Layer 4 of a small transformer language model trained on English Wikipedia (14 layers, counted from 0, width 128).
A neuron adds its activation times its output weights to the MLP's output. To switch it off is to set its activation to zero at one token and run the rest of the model.

Output weights of the MLP neurons that the questions are about. A number n stands for (n - 500) times 0.0018.
n37: 464 493 316 351 575 450 254 477 651 590 474 390 649 445 562 506 360 636 379 420 481 594 638 494 556 463 633 390 358 432 606 637 385 418 635 397 615 643 276 462 373 579 384 629 425 465 667 476 390 601 571 352 440 536 629 667 542 632 462 623 418 426 613 427 630 444 554 509 644 346 594 377 479 488 405 522 479 680 484 408 316 579 465 652 490 598 506 612 506 656 487 341 581 541 412 507 702 470 605 494 286 453 454 691 381 766 349 525 371 427 456 576 410 464 506 413 427 519 472 384 513 467 434 543 500 494 674 588
n67: 538 265 511 440 401 492 348 695 279 548 741 758 365 419 616 478 820 565 619 472 281 457 265 448 472 731 536 607 534 449 565 386 452 404 413 562 412 465 525 416 612 489 563 326 668 456 458 416 358 634 686 508 229 565 694 373 644 604 677 504 234 554 573 644 229 496 508 653 460 405 534 512 627 519 532 540 435 231 275 364 318 619 588 643 398 647 362 508 632 710 819 428 483 591 348 504 436 548 488 145 508 564 608 484 771 344 581 445 463 620 528 703 427 521 600 677 460 453 381 441 324 541 600 329 728 492 475 389
n78: 532 363 537 517 482 579 363 680 483 732 665 611 355 469 462 623 609 500 495 362 563 726 563 381 443 645 333 400 335 582 487 691 533 663 535 311 726 555 583 611 571 530 500 500 269 272 346 622 366 500 540 567 456 653 518 268 468 393 565 778 302 658 563 563 407 468 638 535 278 330 882 540 649 300 548 452 332 925 452 723 257 614 332 491 487 667 491 504 221 637 415 602 509 605 532 495 313 586 723 732 609 594 423 302 569 319 406 190 431 257 399 610 469 413 451 206 376 625 579 404 293 475 564 361 849 688 436 190
n114: 393 640 492 808 496 723 483 270 787 376 662 369 411 508 580 408 365 297 585 624 592 569 438 414 253 508 324 524 399 665 547 290 652 352 435 560 484 626 385 281 336 414 561 421 386 610 643 500 681 285 695 512 295 517 545 559 542 389 698 416 230 460 274 540 798 632 508 654 678 492 608 578 567 519 496 492 531 590 297 564 258 299 401 492 391 378 579 601 549 504 525 615 513 455 639 592 599 500 288 405 566 399 603 467 646 324 778 395 590 775 525 445 483 504 496 656 549 480 439 443 820 292 637 371 530 254 284 329
n115: 540 405 332 460 528 447 437 207 429 380 516 692 543 803 740 297 291 547 409 616 589 511 442 664 496 788 282 436 414 294 431 398 663 691 268 440 423 460 548 623 591 365 368 791 484 557 662 430 356 536 384 663 412 555 333 614 370 359 496 485 489 456 196 588 434 654 402 504 488 455 407 363 330 493 492 477 657 591 508 516 435 610 692 492 375 572 457 399 492 562 512 419 577 519 658 484 681 578 986 508 362 349 533 543 420 631 465 617 468 561 572 460 578 441 676 423 465 657 645 421 389 392 512 464 371 733 373 546
n124: 554 481 352 468 516 390 567 397 346 537 605 477 639 387 556 449 508 448 621 450 742 536 571 425 541 457 358 415 483 485 357 666 548 471 461 657 523 483 460 594 651 545 405 505 623 544 404 517 704 381 497 571 388 582 593 455 553 513 564 470 402 452 392 489 379 436 547 538 495 503 440 415 603 559 624 417 344 518 559 645 394 635 547 508 349 399 516 447 518 375 474 445 445 551 658 391 550 507 618 479 362 447 550 564 470 446 437 464 449 466 484 503 605 519 495 547 490 561 567 341 643 471 632 457 502 373 572 625
n163: 236 511 263 432 557 634 547 320 588 419 723 647 396 504 403 552 564 467 547 318 391 633 451 604 558 470 493 596 519 408 609 497 474 427 638 301 636 513 522 517 537 536 589 574 471 372 570 527 660 571 542 372 673 323 400 446 546 661 415 658 486 594 341 300 530 425 641 251 636 483 533 617 413 644 645 335 375 345 555 436 428 630 597 572 302 507 201 486 608 114 521 664 482 568 514 546 521 484 600 377 395 448 561 631 692 642 651 387 536 538 528 626 616 654 410 482 430 426 383 377 611 611 334 391 500 496 625 516
n205: 764 328 406 485 468 135 749 659 519 473 254 406 686 579 567 551 268 445 504 641 599 454 524 477 335 496 550 704 401 709 444 580 694 547 646 605 247 504 561 660 534 671 419 622 572 686 320 311 671 591 355 555 508 345 704 340 548 594 508 263 608 180 496 441 470 588 273 546 457 496 369 655 324 573 608 477 626 434 573 564 537 507 360 589 623 593 354 736 539 496 512 383 652 320 480 504 379 590 272 363 526 281 564 658 593 385 484 385 362 426 426 585 500 512 659 607 535 420 512 538 597 398 266 565 567 437 263 532
n220: 418 631 308 463 401 707 383 776 661 553 459 639 332 398 406 427 716 566 680 474 513 479 243 365 410 622 348 612 519 872 691 740 739 731 647 227 605 437 736 689 542 521 513 340 491 330 578 266 601 439 270 413 386 299 660 693 657 542 401 339 496 521 447 467 342 446 504 371 355 448 523 457 517 562 330 634 388 396 556 450 853 571 465 413 255 574 500 530 487 467 482 35 583 272 617 267 509 549 572 368 604 412 415 700 637 670 412 392 760 587 644 228 429 383 609 306 434 632 543 552 526 607 364 729 393 398 640 504
n224: 403 368 349 416 592 578 724 496 493 577 468 663 448 472 418 574 291 710 450 441 381 517 507 538 415 643 507 585 434 325 575 622 490 318 565 586 317 490 708 653 704 493 388 552 578 387 660 533 193 516 552 611 369 461 691 564 482 437 473 570 390 400 633 534 484 489 438 446 649 405 449 363 344 506 431 387 516 521 486 482 471 440 396 709 626 517 315 554 714 371 416 542 734 469 624 408 490 343 440 667 359 456 650 500 475 382 298 694 403 648 576 307 646 514 541 587 469 618 455 820 338 542 321 457 569 570 443 490
n255: 521 476 417 500 476 569 524 382 420 700 246 589 587 587 660 571 344 776 384 470 353 497 500 549 633 439 451 389 444 487 346 432 567 200 366 459 530 621 421 766 443 481 529 456 636 467 420 516 614 586 390 390 483 473 356 673 463 369 507 590 579 468 443 385 333 531 606 546 543 542 483 490 519 624 388 638 607 516 415 254 287 582 464 556 534 694 473 439 609 496 600 467 440 412 687 429 593 568 619 610 494 356 612 315 634 346 473 536 562 566 480 651 433 537 397 692 702 516 543 409 408 605 531 500 536 664 295 329
n308: 646 525 746 608 534 622 419 563 632 708 645 274 655 212 757 649 534 410 555 761 483 391 713 389 597 437 328 484 368 363 606 472 336 426 553 440 422 374 479 558 438 312 561 604 690 435 478 256 849 389 458 465 636 596 459 432 424 428 415 380 508 659 521 334 645 619 543 407 359 524 578 226 674 562 406 239 523 626 581 508 652 354 496 390 525 614 529 713 516 434 359 537 509 569 267 462 264 316 445 816 617 391 584 550 573 653 375 666 487 344 664 564 508 275 467 522 554 576 267 589 319 485 496 117 347 471 717 644
n366: 562 435 405 500 449 507 340 615 558 536 665 493 685 632 819 366 431 584 413 351 632 538 404 493 323 772 423 573 459 486 624 410 288 623 465 346 496 618 405 450 504 443 563 471 630 588 604 500 493 447 429 477 546 378 528 591 496 548 538 346 605 452 600 500 577 562 254 542 496 319 426 468 466 550 395 594 701 357 413 467 540 699 514 412 529 587 529 341 556 707 557 443 563 500 667 269 688 451 569 674 457 560 480 382 408 527 511 312 584 338 525 635 543 780 634 637 83 486 314 503 412 414 522 305 462 332 365 610
n430: 549 456 177 552 702 664 531 644 591 358 553 591 616 665 845 452 583 390 676 418 665 328 483 407 361 434 347 584 723 187 317 664 508 504 580 198 367 570 469 526 564 638 909 673 465 801 541 447 607 396 474 710 513 496 475 535 592 545 601 421 339 331 743 658 520 522 629 597 337 302 316 547 447 512 458 292 549 178 686 425 707 672 517 415 417 610 318 592 564 367 578 290 328 412 605 688 577 432 249 280 366 418 401 661 402 472 586 538 424 530 300 491 474 628 509 473 479 621 381 462 645 480 447 103 473 413 703 551
n489: 378 428 624 507 336 265 440 369 489 382 375 474 782 437 605 471 712 844 484 308 401 672 603 438 362 575 632 377 766 424 697 462 378 527 604 512 617 496 464 461 261 396 515 468 372 589 512 630 467 460 323 511 453 516 512 512 452 560 512 538 655 391 413 555 344 279 522 604 559 412 496 465 387 478 295 488 752 380 569 645 230 399 531 496 381 322 559 660 449 387 744 676 393 412 416 492 755 489 657 398 544 703 338 385 390 478 571 465 407 667 539 553 587 572 933 681 566 576 376 277 411 394 435 419 744 524 524 608
n490: 366 595 643 768 426 536 326 414 430 727 279 485 364 451 604 537 335 397 450 439 357 591 785 664 607 636 336 333 427 779 634 532 333 640 492 504 718 585 475 569 188 304 524 651 566 464 432 719 454 665 569 595 661 512 528 397 335 492 274 590 640 632 786 268 389 521 572 377 524 552 754 288 415 409 408 596 538 600 679 633 397 411 371 692 430 277 292 492 323 470 516 536 773 655 471 615 346 560 425 390 553 705 204 484 387 320 561 460 437 484 340 458 557 380 536 576 540 469 668 417 323 504 454 492 533 410 496 704

Each question names a token from some text and the token that comes next. It shows the activations a of the neurons there, in the order above. A number n stands for (n - 500) times 0.0026.

Then comes g, the gradient of the next token's log-probability with respect to the MLP's output, scaled to length 1. A neuron's effect is roughly proportional to its activation times (output weights . g). A number n stands for (n - 500) times 0.00073.

" Y", then "ear"
a: 500 500 500 500 501 500 500 530 500 500 502 500 500 500 975 500
g: 320 545 640 592 464 507 671 721 403 505 541 593 507 461 461 674 675 644 406 538 616 716 487 576 384 592 354 513 413 472 407 567 583 573 457 589 444 435 475 680 545 402 533 356 563 476 384 275 494 477 495 648 711 495 279 544 605 520 325 397 436 311 548 606 680 349 421 473 416 259 368 463 251 411 344 678 479 290 324 577 605 503 653 629 476 429 392 727 495 500 508 772 553 406 482 553 597 264 649 298 362 329 445 409 599 414 586 721 479 451 623 569 653 589 439 537 299 630 527 499 610 307 247 622 487 614 431 624
Switching off which neuron hurts the next token most? n489

" |", then " B"
a: 500 500 500 500 500 691 500 500 500 500 500 500 500 500 500 500
g: 526 621 552 494 572 396 431 595 531 383 435 279 778 623 680 587 569 443 669 357 371 669 552 454 691 410 600 436 503 625 501 346 384 661 478 454 589 403 325 402 370 420 546 509 621 447 664 489 432 700 451 418 531 406 552 231 602 382 508 537 549 635 377 381 424 343 667 369 579 730 496 439 597 596 649 341 617 624 379 356 439 469 329 604 556 371 388 321 450 576 526 412 546 612 505 339 544 426 459 530 276 255 444 596 451 504 516 424 448 475 635 472 427 527 329 515 339 733 341 444 536 562 880 458 803 642 669 564
Switching off which neuron hurts the next token most? n124

"ed", then " the"
a: 500 500 500 500 500 500 664 500 500 500 500 500 500 500 500 500
g: 529 677 470 456 541 508 342 478 628 563 389 594 807 481 336 511 792 534 515 474 404 634 482 632 622 350 131 382 441 441 529 535 616 395 482 240 315 568 379 550 578 612 668 523 660 630 559 683 492 414 447 547 478 619 430 451 559 394 562 408 610 572 454 562 431 551 604 631 631 624 400 407 349 480 412 684 483 529 542 226 446 404 674 429 431 161 450 448 440 431 419 617 451 477 472 503 610 489 531 383 611 407 478 514 886 382 492 535 611 516 298 439 592 601 440 508 614 381 274 534 701 593 601 316 314 346 526 572
Switching off which neuron hurts the next token most? n163

"er", then "c"
a: 500 500 500 500 500 500 500 500 500 533 500 500 500 500 686 500
g: 409 220 241 458 619 376 581 335 445 374 491 476 472 407 561 440 564 624 356 700 483 599 507 373 492 387 557 541 482 324 565 355 572 731 597 447 529 382 460 428 535 257 469 583 382 460 623 486 542 606 403 427 342 681 368 631 481 593 557 572 662 364 432 618 638 286 359 707 480 305 539 710 372 548 495 631 671 353 592 655 608 702 783 499 792 439 469 579 431 515 688 509 588 344 610 467 569 669 329 319 451 528 501 511 359 335 539 425 297 638 754 413 398 291 549 478 509 456 527 601 501 524 450 430 698 542 523 488
Switching off which neuron hurts the next token most? n489

"t", then "ell"
a: 500 500 500 500 709 500 500 500 500 500 500 500 500 500 500 505
g: 605 704 552 562 393 484 555 470 546 604 601 717 257 457 697 761 466 594 547 620 785 774 596 338 451 392 276 412 421 384 594 431 486 434 415 416 513 506 814 500 513 540 646 538 516 220 687 600 449 389 577 609 644 401 555 430 469 469 406 432 528 371 341 462 329 526 515 481 430 399 381 340 513 437 493 739 530 314 425 662 474 388 465 476 343 641 334 737 387 492 496 454 594 460 569 459 651 646 423 485 541 738 458 536 437 412 659 374 423 521 419 441 298 377 559 616 619 393 535 158 497 647 448 442 390 491 631 531
Switching off which neuron hurts the next token most? n115

" was", then " a"
a: 500 721 500 500 500 500 500 500 500 500 500 500 500 500 500 500
g: 363 399 498 378 294 392 551 410 749 228 670 572 545 437 518 460 321 530 454 508 293 451 487 682 444 394 623 521 662 423 668 472 456 797 537 315 445 555 606 555 555 372 642 541 673 566 634 542 319 734 555 709 121 399 646 502 468 514 450 414 316 414 399 522 577 684 558 498 406 610 659 313 566 450 554 331 566 339 551 615 561 603 546 225 504 444 569 438 696 476 575 513 495 512 511 578 368 559 451 690 438 376 587 433 650 555 402 574 322 514 474 341 462 752 533 466 564 401 378 628 398 598 657 415 633 353 396 439
Switching off which neuron hurts the next token most? n67

"ow", then " W"
a: 886 500 500 500 500 500 500 500 500 500 740 500 500 500 500 500
g: 356 320 494 594 478 631 431 738 634 491 606 569 644 306 520 645 268 708 641 462 405 419 509 596 610 498 359 630 651 667 443 451 369 449 445 534 628 699 387 482 404 399 572 542 430 435 654 601 349 560 441 549 552 800 648 481 425 809 497 506 248 429 500 573 507 395 408 552 445 517 694 455 452 531 457 518 530 252 435 353 356 373 321 640 415 703 550 356 454 537 596 375 202 492 554 455 377 482 605 705 450 474 452 256 708 390 459 441 670 397 552 445 476 368 436 614 618 767 451 542 448 307 632 424 578 480 393 552
Switching off which neuron hurts the next token most? n255

" ", then "0"
a: 586 500 500 500 500 500 500 500 500 500 778 500 500 500 500 500
g: 484 706 512 532 466 415 614 497 582 385 476 388 283 717 460 354 552 414 685 716 426 638 427 410 396 685 430 431 560 516 484 520 553 470 612 543 670 534 320 483 245 760 584 540 513 571 572 569 470 391 595 501 451 535 587 532 362 735 529 627 320 495 502 266 385 376 521 709 462 179 631 496 506 361 467 635 545 512 705 382 498 629 605 400 429 514 468 632 614 709 519 357 563 501 584 360 632 344 226 600 434 250 556 511 461 268 265 330 405 383 549 438 554 466 597 643 655 440 640 373 611 397 400 585 484 374 585 692
Switching off which neuron hurts the next token most? n37

"N", then "G"
a: 500 500 500 500 500 500 500 865 500 500 500 500 500 500 500 500
g: 641 650 456 584 507 659 553 580 419 386 484 520 473 400 541 655 387 469 592 442 563 623 465 397 572 361 572 660 539 436 412 497 503 22 567 462 612 612 480 576 495 450 562 528 308 487 540 539 618 456 317 456 630 456 617 493 765 555 545 562 505 493 639 474 747 500 377 496 637 356 369 525 350 573 304 614 355 553 495 724 497 536 623 462 645 561 302 619 387 552 447 408 466 376 221 524 477 216 433 194 468 471 579 699 653 506 244 502 657 493 652 481 465 574 444 347 338 345 398 435 713 601 596 496 618 344 447 699
Switching off which neuron hurts the next token most? n205

"B", then " in"
a: 500 500 739 500 500 500 500 500 500 500 500 500 500 500 500 500
g: 640 416 463 456 498 606 536 734 712 303 437 421 538 630 608 538 370 300 448 675 420 307 449 512 348 578 448 410 484 674 726 506 502 458 436 651 501 688 482 341 499 432 519 492 391 340 590 438 767 657 543 422 312 588 752 387 542 669 422 462 680 407 516 459 435 616 501 737 401 734 378 492 656 555 400 352 546 482 473 681 767 434 279 454 390 492 426 243 617 430 317 369 635 483 506 369 403 653 259 460 383 547 466 399 564 468 544 436 501 561 498 462 415 490 493 481 626 646 733 362 369 349 571 705 463 355 515 643
Which neuron, switched off, raises the next token's probability most? n78

"es", then " ("
a: 563 500 500 500 500 500 500 500 500 563 554 500 500 500 500 659
g: 309 736 248 631 363 419 645 340 690 408 442 507 486 583 625 475 265 555 480 543 557 674 486 516 212 398 662 303 535 302 612 489 461 488 459 393 613 503 464 419 523 540 550 443 603 583 707 429 583 599 452 569 545 633 560 361 616 563 499 403 267 389 593 513 505 528 801 448 535 452 708 453 675 380 220 515 455 583 508 421 279 428 590 636 423 651 716 496 912 374 395 398 594 358 521 478 675 555 406 384 439 571 410 435 583 652 764 348 469 495 407 446 394 565 509 500 645 486 481 442 403 503 336 527 440 499 422 552
Switching off which neuron hurts the next token most? n37

"an", then "ad"
a: 500 500 500 500 500 500 500 659 500 500 500 500 500 500 500 500
g: 702 614 670 593 610 303 430 514 613 275 517 454 620 320 420 490 455 386 411 359 495 751 370 308 472 286 594 700 507 569 520 626 426 462 432 587 493 329 682 399 496 545 527 590 805 576 616 544 704 437 575 372 436 578 508 400 281 418 436 269 326 509 444 435 332 591 688 433 662 294 547 399 468 577 752 343 556 596 641 528 436 595 440 469 558 559 322 522 385 729 476 654 462 273 521 485 555 552 562 405 417 567 496 455 487 509 345 389 577 515 482 531 399 629 412 599 529 290 745 538 778 412 435 656 637 435 335 444
Switching off which neuron hurts the next token most? n205

"ld", then " le"
a: 500 639 500 500 500 500 687 500 500 500 500 500 500 637 500 500
g: 504 584 352 503 442 642 383 447 499 478 553 514 722 753 585 658 695 361 359 441 237 697 640 417 411 576 490 498 622 429 401 487 742 466 464 494 250 644 475 505 721 301 610 647 583 389 397 507 516 331 238 498 577 316 715 489 514 617 517 542 594 531 555 646 477 262 682 444 497 667 359 472 297 425 372 572 618 411 527 335 355 654 561 521 592 374 457 551 560 518 321 456 443 539 697 571 535 375 410 488 519 549 520 610 689 377 508 575 662 688 462 548 582 503 385 545 445 414 157 661 528 421 510 493 406 408 455 218
Switching off which neuron hurts the next token most? n430

"and", then "."
a: 500 500 500 500 500 500 500 500 500 500 500 662 500 500 500 500
g: 550 708 545 482 460 527 501 430 510 733 474 449 423 470 392 375 576 406 341 508 442 352 467 485 397 469 486 311 596 278 586 525 547 648 570 509 446 499 430 428 489 437 590 514 462 594 563 202 421 367 274 808 257 585 101 639 594 509 718 533 478 528 549 342 571 710 547 617 569 555 702 157 528 293 484 394 421 650 440 607 597 343 566 517 647 354 482 594 489 708 480 471 590 409 573 386 619 386 561 435 608 491 473 686 616 669 585 440 364 677 373 586 573 494 556 614 400 372 529 470 549 518 423 673 370 512 714 326
Switching off which neuron hurts the next token most? n308

"g", then "i"
a: 500 500 500 500 500 500 500 500 716 500 500 612 500 500 500 500
g: 378 437 630 489 631 462 513 495 533 410 383 605 435 320 479 583 340 385 345 479 398 659 292 413 772 553 383 402 668 685 648 547 519 381 427 734 662 444 640 606 458 508 522 629 604 421 508 552 293 518 369 439 620 510 662 697 538 511 673 468 529 586 499 483 339 418 368 496 457 391 385 651 482 581 541 393 498 455 614 398 939 392 432 590 459 654 600 421 322 662 461 408 561 692 452 275 349 546 413 538 430 651 382 568 570 489 396 227 413 309 423 430 729 486 646 465 655 296 553 635 408 410 415 569 402 731 440 476
Switching off which neuron hurts the next token most? n220